Layer 12 of a small transformer language model trained on English Wikipedia (15 layers, counted from 0, width 64).
Take only the direct path to the model's output, skipping the later layers: a vector added to the residual stream pushes a token's score in proportion to its dot product with that token's output vector.

Output vectors of the tokens that the questions are about. A number n stands for n times 0.033.
"ful": -9 -29 19 -45 22 16 12 4 2 17 -37 -8 45 -20 86 -10 39 43 -22 -1 21 25 -1 -26 13 3 14 -21 -21 -23 23 8 -40 0 -11 12 -1 -37 -21 27 35 -5 7 3 17 39 9 16 -10 -49 -6 -32 -24 -3 -4 38 5 -9 -20 3 59 10 22 7
"ruary": 2 -31 -45 14 5 -1 21 28 11 5 -69 -38 17 -26 44 14 15 27 -15 29 -5 -15 -4 23 28 7 -93 40 0 -9 -23 33 8 -61 33 -38 -30 33 -10 39 -46 0 -8 2 28 27 17 1 -2 0 -12 -45 28 13 -18 -2 30 -22 -1 12 39 -61 50 9
"ures": -8 -41 9 5 12 -10 36 2 -35 -7 17 -14 -10 -20 13 -6 37 -1 22 28 27 5 0 8 -19 29 23 8 2 11 18 29 -2 -15 13 -6 20 -9 -37 25 -40 6 43 -10 5 18 1 13 38 19 7 -15 -17 29 -30 24 -1 -35 -20 -45 29 -24 17 -32
"of": -22 -10 -1 -8 -14 27 25 7 -27 -1 -11 2 15 8 -5 31 27 13 -15 10 4 6 -2 25 42 46 3 -5 -3 3 -14 -8 2 -12 6 9 -4 12 -19 49 1 16 17 5 -5 -11 47 -15 -5 -13 11 1 -24 13 16 11 28 -3 0 18 41 15 -38 41
"\n ": 32 1 4 16 -4 -12 -7 -28 -27 21 -16 -10 22 8 11 7 30 2 1 -1 0 8 -1 18 14 -12 -1 -9 0 22 -4 -4 4 -18 -4 -3 -30 -5 5 15 2 38 -33 -8 -3 14 10 18 28 30 24 6 -1 -28 -9 24 -14 -22 34 -4 38 17 0 0
" also==": -16 -34 -61 -18 16 17 30 35 -50 47 -6 -5 -6 11 3 31 41 45 -4 39 34 6 -4 -7 2 37 -41 -3 16 -6 -3 -7 -20 -43 4 -15 -43 -16 2 40 -12 17 -41 -9 13 41 -10 15 36 26 -50 -48 -5 -26 -27 -2 -21 -4 1 -27 18 -10 -10 19
" Z": -7 -7 -25 4 11 6 -6 21 4 -3 -10 3 -12 -8 -27 22 0 -6 6 15 22 -10 0 15 18 -19 -24 -13 -3 -5 -19 -10 9 2 5 10 13 0 9 24 -11 -6 -7 -16 12 6 -8 -19 0 -18 2 7 -19 0 1 3 -1 -13 12 -30 6 -13 15 5
"ersonal": -25 -33 8 -1 2 12 18 28 -37 9 -53 -17 -37 -2 10 11 -3 2 -6 33 38 6 -4 7 8 35 35 20 -21 -3 -20 14 -16 -20 42 5 -20 -6 -12 -2 -55 18 5 24 8 12 9 -8 -11 -56 19 -47 -15 -17 -14 -5 25 -17 30 37 51 5 22 31
" Soc": -6 -15 -25 9 -1 18 22 14 -21 27 -27 -3 -6 -8 -3 13 23 19 -7 10 -10 3 -1 9 1 -2 -19 -9 7 -21 -25 -26 6 -2 10 6 -13 -6 -18 36 -16 4 16 -9 5 30 9 11 15 -50 6 -2 25 -5 -33 -1 4 4 22 -2 -16 -23 10 6
"\",": 7 -54 -12 -18 5 -12 8 -5 11 15 -34 -7 30 -9 28 16 34 -2 -6 17 -38 -24 1 24 -17 -17 8 -9 -20 -1 42 7 4 -11 25 31 -57 17 -17 17 4 -17 28 -13 30 24 2 36 35 -40 24 -22 -26 25 -8 33 38 -3 17 -30 24 -7 4 -22
"ument": -8 -11 6 -8 -16 -27 43 39 -34 1 -4 -35 2 -4 -14 16 30 15 -17 17 -13 25 -5 -3 -24 25 -9 -4 -10 -28 -31 20 -39 -19 -6 -8 -44 -15 1 28 15 37 40 15 43 6 4 27 13 -37 0 -34 -1 25 -5 20 23 -20 -28 24 7 1 -6 -13
"ept": 4 -26 -22 -13 -16 -26 24 -3 -15 26 5 -25 30 -6 -4 19 3 9 -8 12 21 -25 -3 22 -2 44 22 -8 -2 7 -10 9 -48 -38 -13 -8 51 -22 -23 36 -18 -3 -6 7 -22 12 19 -13 25 -22 23 -16 -6 -14 27 8 26 11 13 45 67 8 -3 4
"ford": -46 -37 -51 -32 -7 1 30 -30 12 5 6 -5 3 -44 10 7 18 9 9 -12 -11 -1 -1 10 66 37 -58 -1 13 6 -31 36 -23 -11 23 -30 2 15 -13 13 3 13 22 22 -18 10 31 -2 26 -25 23 -4 22 -23 -1 8 -1 -24 6 -23 26 -2 33 11
"ific": -40 -34 13 -12 -22 -31 5 8 7 13 19 -45 3 -14 -7 -1 29 19 21 -3 5 -16 -2 -12 -16 49 -15 -12 -39 -17 -30 5 -8 -20 -4 23 16 -16 -43 15 -38 1 -24 14 -21 29 -16 5 13 -8 -7 -9 23 -13 -30 39 6 4 -7 -9 -7 -5 -27 24
"ween": -29 -31 -27 -27 -29 -4 31 -26 -15 5 -42 -22 13 -23 34 15 18 13 -29 -2 19 24 -1 30 14 13 -62 -4 -13 20 -6 73 -44 -38 12 8 15 28 -11 19 -3 7 13 34 -2 15 53 21 18 -15 3 -33 -22 14 -54 -41 7 -47 27 9 26 -6 20 18
";": 18 -30 17 -20 -30 -13 -12 -17 14 -17 8 -5 11 33 -3 -25 13 13 -5 9 22 0 2 -12 25 -11 23 25 -2 18 -24 14 15 -1 -17 3 19 9 2 4 -5 -4 -5 5 19 -1 19 13 2 -9 -18 13 -9 29 -11 -12 4 4 16 -2 -9 16 6 22
" station": -23 2 -29 6 13 -10 0 41 -14 6 6 -15 18 -9 23 21 22 36 -12 7 -3 -17 -1 -12 31 -8 -3 -6 -5 -13 8 36 -8 2 16 -38 -9 7 -38 -5 14 12 41 5 -2 31 -4 -28 3 34 16 -4 41 -1 9 35 6 -31 -1 20 -1 3 -5 15
"ator": -36 -31 -2 1 10 51 11 -3 -17 -30 -29 -5 -21 6 -24 6 39 28 -28 -26 -13 -14 -2 -4 -12 -6 23 -31 -19 -22 -9 45 -22 -19 -9 -22 -39 -15 -5 -1 -34 33 11 -2 -4 15 -10 10 18 -3 -2 -20 17 -29 -13 11 7 -9 -3 -12 -14 9 -19 20
"ays": -23 -32 -5 -5 -10 -31 15 1 -23 3 2 9 -20 -53 -30 12 1 -24 8 14 -13 -11 -1 33 18 64 27 -5 -21 29 -3 30 -41 -15 36 -33 -25 -11 3 6 -18 44 20 -4 -29 7 18 26 9 7 -18 -21 -11 5 -11 32 10 -34 -10 -34 39 5 -34 21
"ev": -31 -5 -22 16 -17 -36 8 -3 -30 26 -50 -10 15 -7 -8 -11 9 32 6 -2 -20 -30 -3 2 -4 58 -32 -11 8 -8 15 6 10 -16 -9 -12 4 0 8 21 16 26 -3 -4 -23 -1 24 -3 33 -4 -34 5 -8 3 -29 -5 34 18 -34 45 18 -10 44 -12
"fess": -35 -26 -24 -4 -3 -6 12 16 -22 35 -68 -20 -1 -4 35 24 10 49 -14 -5 -43 7 -2 5 28 -2 -34 -7 12 -19 4 9 16 -41 20 -5 -13 -5 6 12 -41 33 3 -8 31 20 20 -4 -31 -49 -37 -47 38 -22 -12 5 8 28 30 -1 49 -24 -21 3
"ience": -34 -49 -35 7 15 10 35 -5 -48 -12 19 -6 -1 -11 -14 -3 -12 0 -2 -12 22 -11 -3 4 -26 18 5 19 -21 -26 1 15 -31 -10 -9 -1 -35 -16 -11 11 -36 9 -1 20 6 27 35 11 40 -38 -6 -5 26 -9 -19 41 10 -24 27 -5 31 -16 26 40
"stem": -32 -25 26 -13 10 -50 8 34 -15 13 -39 -37 35 -14 19 12 8 7 14 3 50 9 -2 -4 22 27 -58 -2 -18 28 -22 28 -30 -30 -12 -6 -28 -21 8 49 -11 11 55 2 32 21 61 -2 55 -26 16 -11 70 -25 7 37 25 -18 34 6 41 -14 -22 -40
"ily": 13 -57 -48 -16 26 13 21 -5 -37 -3 -15 -31 5 -27 16 -17 9 36 -5 20 19 -26 -2 -39 23 8 15 -8 -25 25 -33 16 -24 -19 45 17 52 27 -18 21 -25 -1 -14 -21 -15 -2 4 34 -13 -12 15 -16 -26 -24 30 15 23 8 31 -28 48 -17 -2 11
"ster": -49 -38 -12 -54 -20 -6 48 -38 -3 18 -36 -9 13 -19 25 -11 17 37 4 16 22 -5 -1 20 2 37 -36 -9 30 -34 -13 19 3 -6 39 3 -25 -4 21 8 -30 4 48 3 16 7 28 -19 20 -2 26 10 20 -32 -32 -18 21 15 -20 -2 7 -1 1 -36
"====": 1 -26 -17 14 -1 -11 13 -31 -25 -22 -29 9 6 16 28 21 25 28 -10 -13 28 -23 -2 24 34 55 -31 28 23 21 13 -10 -48 -16 -20 10 -6 -25 -19 14 10 -7 37 2 -3 25 21 27 13 27 -22 -34 1 17 -21 -13 -25 8 -5 -22 -9 -36 7 2
"ten": -32 -9 3 -17 9 -6 57 -37 -18 32 -31 -3 9 -1 8 14 26 14 13 11 46 1 -1 5 13 -13 -15 -8 -13 -37 5 10 -55 3 -6 -18 -31 18 20 25 6 13 -13 6 25 3 7 -23 1 -27 16 -16 -50 -23 34 -10 55 -27 34 -19 41 -32 8 27
"adio": -25 -26 -10 20 13 1 36 19 17 -23 -8 -38 45 -11 13 11 10 46 -6 10 13 -5 -2 26 6 12 -7 17 1 -11 10 22 -19 -22 8 9 -31 -7 5 17 -40 26 -12 -13 -9 12 -9 11 49 -16 -8 -4 16 -23 -26 48 -1 -33 9 35 30 2 -4 -7
"ious": -37 -51 -9 -52 4 2 19 -10 12 -20 -32 3 -1 -10 17 -28 -6 18 -17 -19 31 1 -1 -20 -5 -5 22 18 -14 -33 -7 -14 -30 -10 13 16 -19 -1 -22 12 -55 -19 8 25 12 38 -13 38 -12 -46 -13 -25 9 -30 3 59 7 11 4 -5 50 17 19 4
"ically": -40 -21 -48 -32 -2 -7 28 23 -4 5 11 -48 -30 12 15 -3 39 -5 -12 3 19 -10 -2 -28 -26 42 -5 -28 -31 -25 -25 7 -44 -25 8 27 18 23 -14 27 -33 -28 4 3 7 22 -11 28 26 3 7 -44 -25 -12 19 -17 34 -21 -1 -10 34 -21 12 14

Each question shows what one neuron of this layer's MLP adds at an activation of 1. A number n stands for n times 0.016.

n142: -27 7 20 -12 -43 28 3 14 -21 -12 31 42 -32 -23 18 -21 24 0 -32 5 -6 21 -52 2 7 -2 19 20 -4 -5 -10 -1 -27 -43 -11 -17 20 18 8 -1 9 10 1 6 -23 -12 -13 -14 -20 19 13 -14 1 -9 -21 19 -4 23 -36 -14 -9 -14 -7 -63
Pushed up most: "ures"

n155: 6 -24 12 -8 -10 -40 1 -5 -38 22 8 23 -15 -8 -6 -46 -48 -21 21 0 40 14 -42 24 16 0 -5 16 2 -18 17 -10 -7 -5 -2 28 6 -1 -9 3 18 12 10 -20 9 13 18 0 16 16 11 21 3 -23 6 -17 14 43 18 1 8 2 -19 -18
Which two tokens does it push up most, strongest first? "stem", "ster"

n62: -19 36 -9 3 35 18 21 -12 21 1 -18 -7 19 -14 2 11 5 7 -22 -16 -10 11 11 -11 -18 -34 1 33 -23 14 -10 26 23 6 43 2 32 -43 -1 -18 -15 11 30 3 -5 -2 2 -15 -32 -33 3 -8 35 21 -9 -22 11 30 -6 -7 -10 22 -21 -30
Pushed up most: "fess"

n46: -19 9 7 25 4 19 5 -5 8 47 -25 15 -14 -7 -28 17 17 -9 30 41 19 12 -47 -23 10 -12 -6 9 -2 -27 27 3 6 9 17 16 14 -29 -27 -14 6 10 18 6 -26 3 20 -12 30 11 13 -28 -25 2 -18 -3 -5 29 -8 18 3 -3 22 22
Which two tokens does it push up most, strongest first? "ersonal", "ev"

n71: 9 -15 17 3 35 14 -37 -20 17 -17 -26 -1 -23 1 -27 -1 8 -10 -29 -10 -14 25 5 -6 3 -21 5 15 -1 4 -7 6 8 20 -12 23 -15 43 -38 -7 14 1 3 -11 -13 -7 -33 17 -21 24 -20 18 -9 -42 4 -2 30 43 -21 3 10 -35 -12 8
Which of these tokens does it push down most? "stem"

n188: 23 44 7 -25 20 -9 5 30 9 4 -22 2 -13 -7 18 7 3 39 20 -29 -18 16 -8 12 -7 -18 -18 1 -16 -7 20 -6 -11 12 -8 15 -19 10 21 20 -13 15 -7 44 18 16 -42 13 58 23 -16 -23 -1 -10 -16 21 0 -9 -4 3 -27 -13 -22 3
Which three tokens does it push up most, strongest first? " also==", "adio", "ument"

n57: -6 -46 -10 3 13 26 19 9 15 13 5 3 14 25 -44 20 -5 -15 29 -10 -5 -1 22 -3 7 -6 1 16 -25 11 11 -7 18 -33 22 9 -2 -15 16 6 21 -7 -7 -11 -18 6 9 27 -13 -15 -39 -24 -9 -1 23 32 19 23 -1 9 14 -8 10 -47
Pushed up most: "\","

n67: 8 -8 -6 17 -18 21 14 43 -11 -42 22 -15 4 -5 6 -33 36 -19 -4 53 10 24 -17 3 -31 -9 7 -28 16 20 4 17 -32 -38 -12 3 28 -17 -10 6 29 24 0 -6 -12 -24 3 -22 42 13 25 16 -4 4 -29 -52 -3 5 -7 -11 -2 -11 -1 -16
Pushed up most: "ures"

n80: 7 12 5 -7 -52 22 -25 16 5 22 18 2 3 -7 -31 -5 5 17 0 -2 6 -13 -75 3 -19 7 -6 -10 -20 -16 -1 25 8 -21 -6 -8 -16 -34 -23 -19 -11 23 -2 -18 -8 0 -1 34 -3 3 -3 17 2 12 -44 5 -15 7 -21 12 16 1 59 6
Which two tokens does it push up most, strongest first? "ev", "ific"

n12: 1 14 11 -22 0 -2 16 19 21 -15 -2 -25 6 -14 -12 -19 13 30 17 26 -33 36 2 6 -14 5 34 -15 5 -16 -31 19 26 -23 21 22 46 18 -25 -7 17 29 -4 -12 -5 -11 7 -15 -8 25 -36 44 1 11 17 29 -8 8 25 -12 7 -30 19 -6
Which of these tokens does it push down most? "===="

n37: 12 41 8 22 -15 -10 -13 -36 -11 -29 -5 -9 40 -37 3 -20 7 19 7 18 1 -9 28 6 -5 -42 -35 8 15 9 -4 -7 -40 43 37 -1 -15 6 33 20 7 15 -8 38 1 -3 7 -28 -10 -5 14 -4 -29 -4 -15 -4 -2 -5 13 7 3 -11 -9 6
Which two tokens does it push up most, strongest first? "ten", "ween"

n137: -5 -16 19 4 15 5 -23 -5 -5 -21 6 4 2 -36 -11 -45 -11 13 24 -30 -33 -20 2 9 -4 -21 1 35 -27 -24 -19 14 -18 37 -19 15 5 -17 -1 5 -27 32 14 4 -13 10 41 1 -10 2 -3 -14 -34 -1 0 29 -11 21 -19 26 15 -22 -36 0
Which of these tokens does it push down most? " also=="

n116: -27 18 4 -4 18 7 -19 4 -8 -1 -17 -6 -12 9 -15 -18 12 4 -23 -26 -28 -6 -15 -9 36 7 34 -17 -18 5 -51 2 3 -26 -10 48 -7 -16 5 -32 -1 25 3 -13 -13 7 11 22 -16 12 6 -19 2 -5 -2 14 -19 24 -17 -11 2 73 -24 -12
Pushed up most: "ator"

n166: -4 6 -27 13 18 -23 11 44 -21 1 -1 18 -31 8 -3 -13 -16 2 24 19 -2 67 -2 15 -20 6 -10 -12 11 -5 15 -34 -23 -27 25 -3 -45 4 -14 -28 -4 33 -9 -14 14 -33 0 6 17 21 42 -8 -9 -25 35 -28 15 1 -28 -20 16 -20 -16 20
Which of these tokens does it push down most? ";"

n150: 2 11 9 36 -24 15 19 7 19 -22 -22 -24 16 28 39 0 25 -21 -39 51 -30 -8 48 -19 -15 25 18 -24 17 5 -19 6 2 -14 12 -42 29 -5 30 41 5 -50 17 10 -6 2 -2 4 -13 15 -24 -62 22 -5 -14 -21 5 -18 -14 3 -10 -27 34 -36
Pushed up most: "ruary"

n90: 1 15 -1 -1 15 -7 -30 -23 -16 12 0 -6 12 16 11 -2 -16 12 -37 -24 -22 -18 -37 -17 23 -17 -5 -33 27 -12 9 6 13 -24 7 16 -14 24 0 -4 -12 -10 18 4 62 43 -3 -6 -37 -15 23 -13 25 -31 9 3 -2 17 -1 4 18 -10 -10 11
Pushed up most: "fess"

n151: -14 -5 -26 5 -3 -46 3 29 48 63 -18 7 -2 7 6 9 -26 26 32 15 -17 -18 -14 3 16 -19 -47 12 5 -19 15 12 13 -11 -15 36 -38 -17 17 2 12 -29 7 -30 5 4 -19 -1 -1 -8 -1 -2 -18 -2 21 51 -53 -33 13 -39 26 4 -2 -6
Which of these tokens does it push down most? "ator"

n66: 16 -3 -30 32 29 -29 24 17 4 39 -22 -39 -13 15 -25 22 -5 -21 -52 -9 32 -27 -21 20 -15 11 -16 -49 5 -10 40 28 -16 10 25 -40 -34 7 18 19 25 2 -9 5 33 -46 4 6 -20 -9 -27 24 -8 -4 -3 -24 -12 12 -1 3 -41 44 10 6
Which of these tokens does it push down most? "ious"

n180: 38 -4 -36 -16 23 -3 -9 -24 10 -36 16 64 33 7 -20 1 7 14 30 18 -6 -1 18 7 15 1 -23 21 11 -31 26 -71 -19 -6 -56 20 6 8 -26 28 -21 -19 -10 30 -15 6 5 20 1 19 4 -34 -20 1 -4 -9 19 6 2 16 -9 11 1 -3
Pushed up most: "===="

n87: 7 12 14 -10 15 -2 -27 -27 -1 6 5 -4 -17 3 -23 26 24 16 20 -14 35 29 -28 17 5 -15 -24 -31 -11 -25 40 -12 15 -32 0 6 18 17 4 19 1 -9 -23 -19 0 10 -3 -14 -39 -28 16 39 -24 7 -16 -8 -47 -8 9 -22 21 -30 -7 -9
Which three tokens does it push up most, strongest first? " Z", "ten", "\n "

n2: 7 43 -7 -1 8 -2 -38 -6 21 24 -5 -14 -24 4 -38 8 16 -2 2 25 25 5 -27 16 12 12 18 8 -10 -4 14 13 21 62 22 30 -12 24 -20 -24 2 24 -16 6 2 -15 1 24 22 19 -19 19 -4 -36 -8 -15 0 3 27 -2 -2 -16 1 16
Which of these tokens does it push down most? "ful"

n5: 9 2 -23 -33 5 23 13 44 18 -25 -11 -9 11 7 -41 18 20 3 2 17 16 6 14 26 -34 -20 -14 -33 -3 -23 -21 19 -27 -5 3 8 -28 25 -45 -44 -3 4 -22 -8 4 40 34 10 -31 8 -10 -9 -13 -14 -1 -17 -23 29 12 -29 -17 24 15 -6
Which of these tokens does it push down most? "ev"

n172: 1 4 1 2 -3 43 -22 -9 5 25 -18 43 9 4 -19 -4 14 19 -7 -51 -2 -1 -17 -14 1 4 17 -18 -22 19 12 29 9 16 21 -16 20 -25 -2 5 -1 -7 -19 0 -38 26 -4 -10 5 -23 -40 5 -14 -17 9 15 11 1 6 9 -17 -5 15 20
Pushed up most: "ator"

n100: 7 23 -13 -12 -21 -18 -13 10 0 22 3 6 3 -6 20 -8 -3 21 9 13 -12 12 -5 20 31 -6 -16 15 35 -7 -27 -13 6 5 0 -6 23 1 7 -2 12 -27 23 19 -5 16 11 11 16 13 31 20 10 35 21 41 -18 0 57 -16 -9 -33 26 38
Which of these tokens does it push down most? "ator"

n20: 39 -18 -24 20 36 -2 23 -2 10 -13 13 -3 32 2 9 4 -19 19 8 1 -31 -18 11 12 -7 4 0 -3 -1 7 -25 -6 -13 -36 19 -13 26 -6 -28 25 -25 -17 -15 24 12 -8 14 -44 29 11 -7 0 -5 12 16 5 36 16 -35 -20 3 19 -28 -9
Pushed up most: "ept"

n29: 3 -22 -16 18 -27 -20 47 21 -16 -10 -10 -3 8 23 -16 -15 25 27 -1 18 -5 46 27 4 -8 -2 -11 15 1 -24 -13 17 2 33 19 3 -9 9 12 10 -11 12 -16 7 6 13 -4 25 -25 -4 1 10 0 -20 19 -6 -28 20 0 -24 -1 -31 3 21
Which of these tokens does it push down most? "ept"

n36: 6 -2 3 3 -30 3 -6 -1 -10 19 -12 -11 -14 15 -10 16 -3 41 10 35 1 0 -20 -30 6 0 -3 -25 -13 -2 -9 -30 -2 14 9 2 -7 7 -12 12 -2 -28 -1 -22 13 12 -34 -6 -20 -23 -9 -17 3 2 -20 -2 10 -19 -5 -5 -22 -39 15 -30
Pushed up most: " Soc"

n139: -47 -20 -13 2 -14 0 6 13 4 45 -18 -41 -7 -7 -48 -10 4 4 6 15 -5 -9 -28 -44 -5 2 -14 -33 4 11 2 -9 12 -38 -19 7 -9 -8 -7 14 31 6 -5 -5 -24 -21 -46 41 3 21 -26 18 17 -30 29 -9 36 4 19 -28 -19 -24 -8 -16
Pushed up most: " also=="

n111: -25 -5 -39 -17 -24 -19 32 2 7 -30 -3 17 -3 28 -38 -2 -32 -4 -12 -19 8 33 -57 -16 -24 0 6 -27 0 -14 -13 -16 -19 -26 6 -3 -9 -11 16 13 17 25 -3 -13 -7 24 -2 -1 22 10 -30 12 29 21 16 35 -9 0 -13 -12 -9 16 -27 -21
Pushed up most: "ument"

n101: 4 -8 25 -2 5 11 0 17 -12 29 13 -38 6 19 -16 -14 13 9 20 34 13 -3 -1 54 10 14 4 -35 -37 -26 21 -23 -6 60 -36 13 -1 2 17 -28 -24 -36 -18 32 18 24 -40 -31 25 -15 12 -7 -10 11 12 -15 4 23 3 23 18 -30 14 4
Pushed up most: "ten"

n9: -23 29 -39 18 -15 2 27 35 6 15 3 -17 17 -13 15 3 4 4 -17 3 13 -31 11 20 -27 -18 -16 10 -9 5 16 5 -19 26 -24 7 -9 -14 -5 -8 3 -29 -22 3 -5 20 -13 -20 22 -2 7 19 -3 36 -2 61 -14 -29 -2 -6 -3 32 12 -11
Which two tokens does it push up most, strongest first? "adio", " station"

n33: -3 12 -28 11 55 17 -34 -35 24 28 28 -16 7 -27 -1 12 -20 -19 -9 -58 -13 -17 28 -26 -15 3 -10 18 17 0 -12 6 -2 -13 -2 -4 35 -30 -19 -20 -6 -1 -15 9 4 9 13 -14 18 11 -13 14 6 20 7 13 38 5 -9 7 54 29 -10 -8
Which of these tokens does it push down most? "ument"

n34: 14 -8 12 -4 22 14 -14 -24 -17 6 0 43 -15 24 -1 -41 -45 -4 -13 -19 21 -9 -11 -33 -8 24 1 9 25 5 -23 -2 -26 -5 9 -19 6 4 14 0 6 1 37 6 33 -22 5 45 21 19 -17 11 14 -19 10 13 16 19 -28 -4 11 28 -16 -1
Which of these tokens does it push down most? "ruary"

n40: -18 -44 3 -5 -20 21 29 7 -23 10 -9 4 11 -24 37 -15 -9 25 -12 -6 -2 -18 22 33 6 4 -11 19 -16 -13 1 20 -45 2 4 -1 -4 -21 -7 12 -7 -10 -5 4 0 -26 40 -27 6 -8 21 5 7 8 -2 6 -45 -7 -2 2 -15 14 -16 6
Pushed up most: "ween"

n58: 6 16 22 -1 -18 -10 -30 -1 -6 45 16 -36 -17 6 -8 10 -22 -17 2 18 -22 -4 -16 1 -9 -5 13 8 -11 -24 -5 -5 -3 6 0 -2 -11 11 1 -15 -31 -1 -3 0 8 -43 -2 6 -18 6 -12 17 -21 -5 -13 40 23 -24 9 11 8 -2 31 31
Which of these tokens does it push down most? "===="

n169: -2 -8 9 16 -5 -5 -27 -3 30 -15 22 -1 36 2 -27 46 5 -1 -18 8 0 -41 -19 -6 8 12 23 55 1 14 12 -31 -20 -37 -4 -7 17 -22 -5 14 -1 -11 -24 13 -56 12 5 -13 -1 8 -8 5 -11 3 -16 20 -2 18 19 39 -9 2 26 15
Pushed up most: "ept"

n6: 31 -10 17 7 11 -18 -27 -32 -22 6 -12 23 -3 4 -26 15 19 17 -16 0 -2 17 -39 -9 7 -15 8 19 10 52 -21 -25 14 31 0 -13 -36 -14 19 35 13 10 13 21 -12 -11 41 -25 -9 -11 21 -19 14 35 48 -36 0 -4 8 25 13 -16 -24 44
Pushed up most: "of"

n7: 2 -11 13 12 -53 4 3 30 60 -4 -6 1 -35 -11 4 -42 -8 -40 -10 -6 -27 -41 -37 52 -21 -8 -8 9 7 -28 11 -3 -12 -18 -13 5 -9 -10 4 -3 -4 -15 -29 2 17 7 0 -37 1 -37 -17 39 6 17 -25 2 44 -12 -2 7 9 -12 -3 10
Pushed up most: "ruary"

n3: -23 14 -16 1 -2 19 -3 19 4 -31 -9 10 -33 -8 5 -42 -23 -19 -12 7 31 26 14 27 -4 -15 3 -15 2 -1 1 19 7 -4 55 6 -9 5 5 -13 24 -8 18 -9 1 28 10 0 12 23 1 -6 6 13 -47 -16 -2 -25 -12 15 -3 26 28 24
Which two tokens does it push up most, strongest first? "ween", "ersonal"

n85: -14 16 -17 -14 -20 -33 12 30 4 17 -12 14 -4 5 -31 -3 12 29 -4 -8 -4 -33 -68 -3 -19 14 14 3 -29 -6 -1 7 13 7 18 -31 -17 -19 5 5 13 -31 -9 -6 3 4 9 5 13 19 -5 23 -22 9 -22 -16 20 -30 -19 9 8 -24 24 -26
Pushed up most: "ev"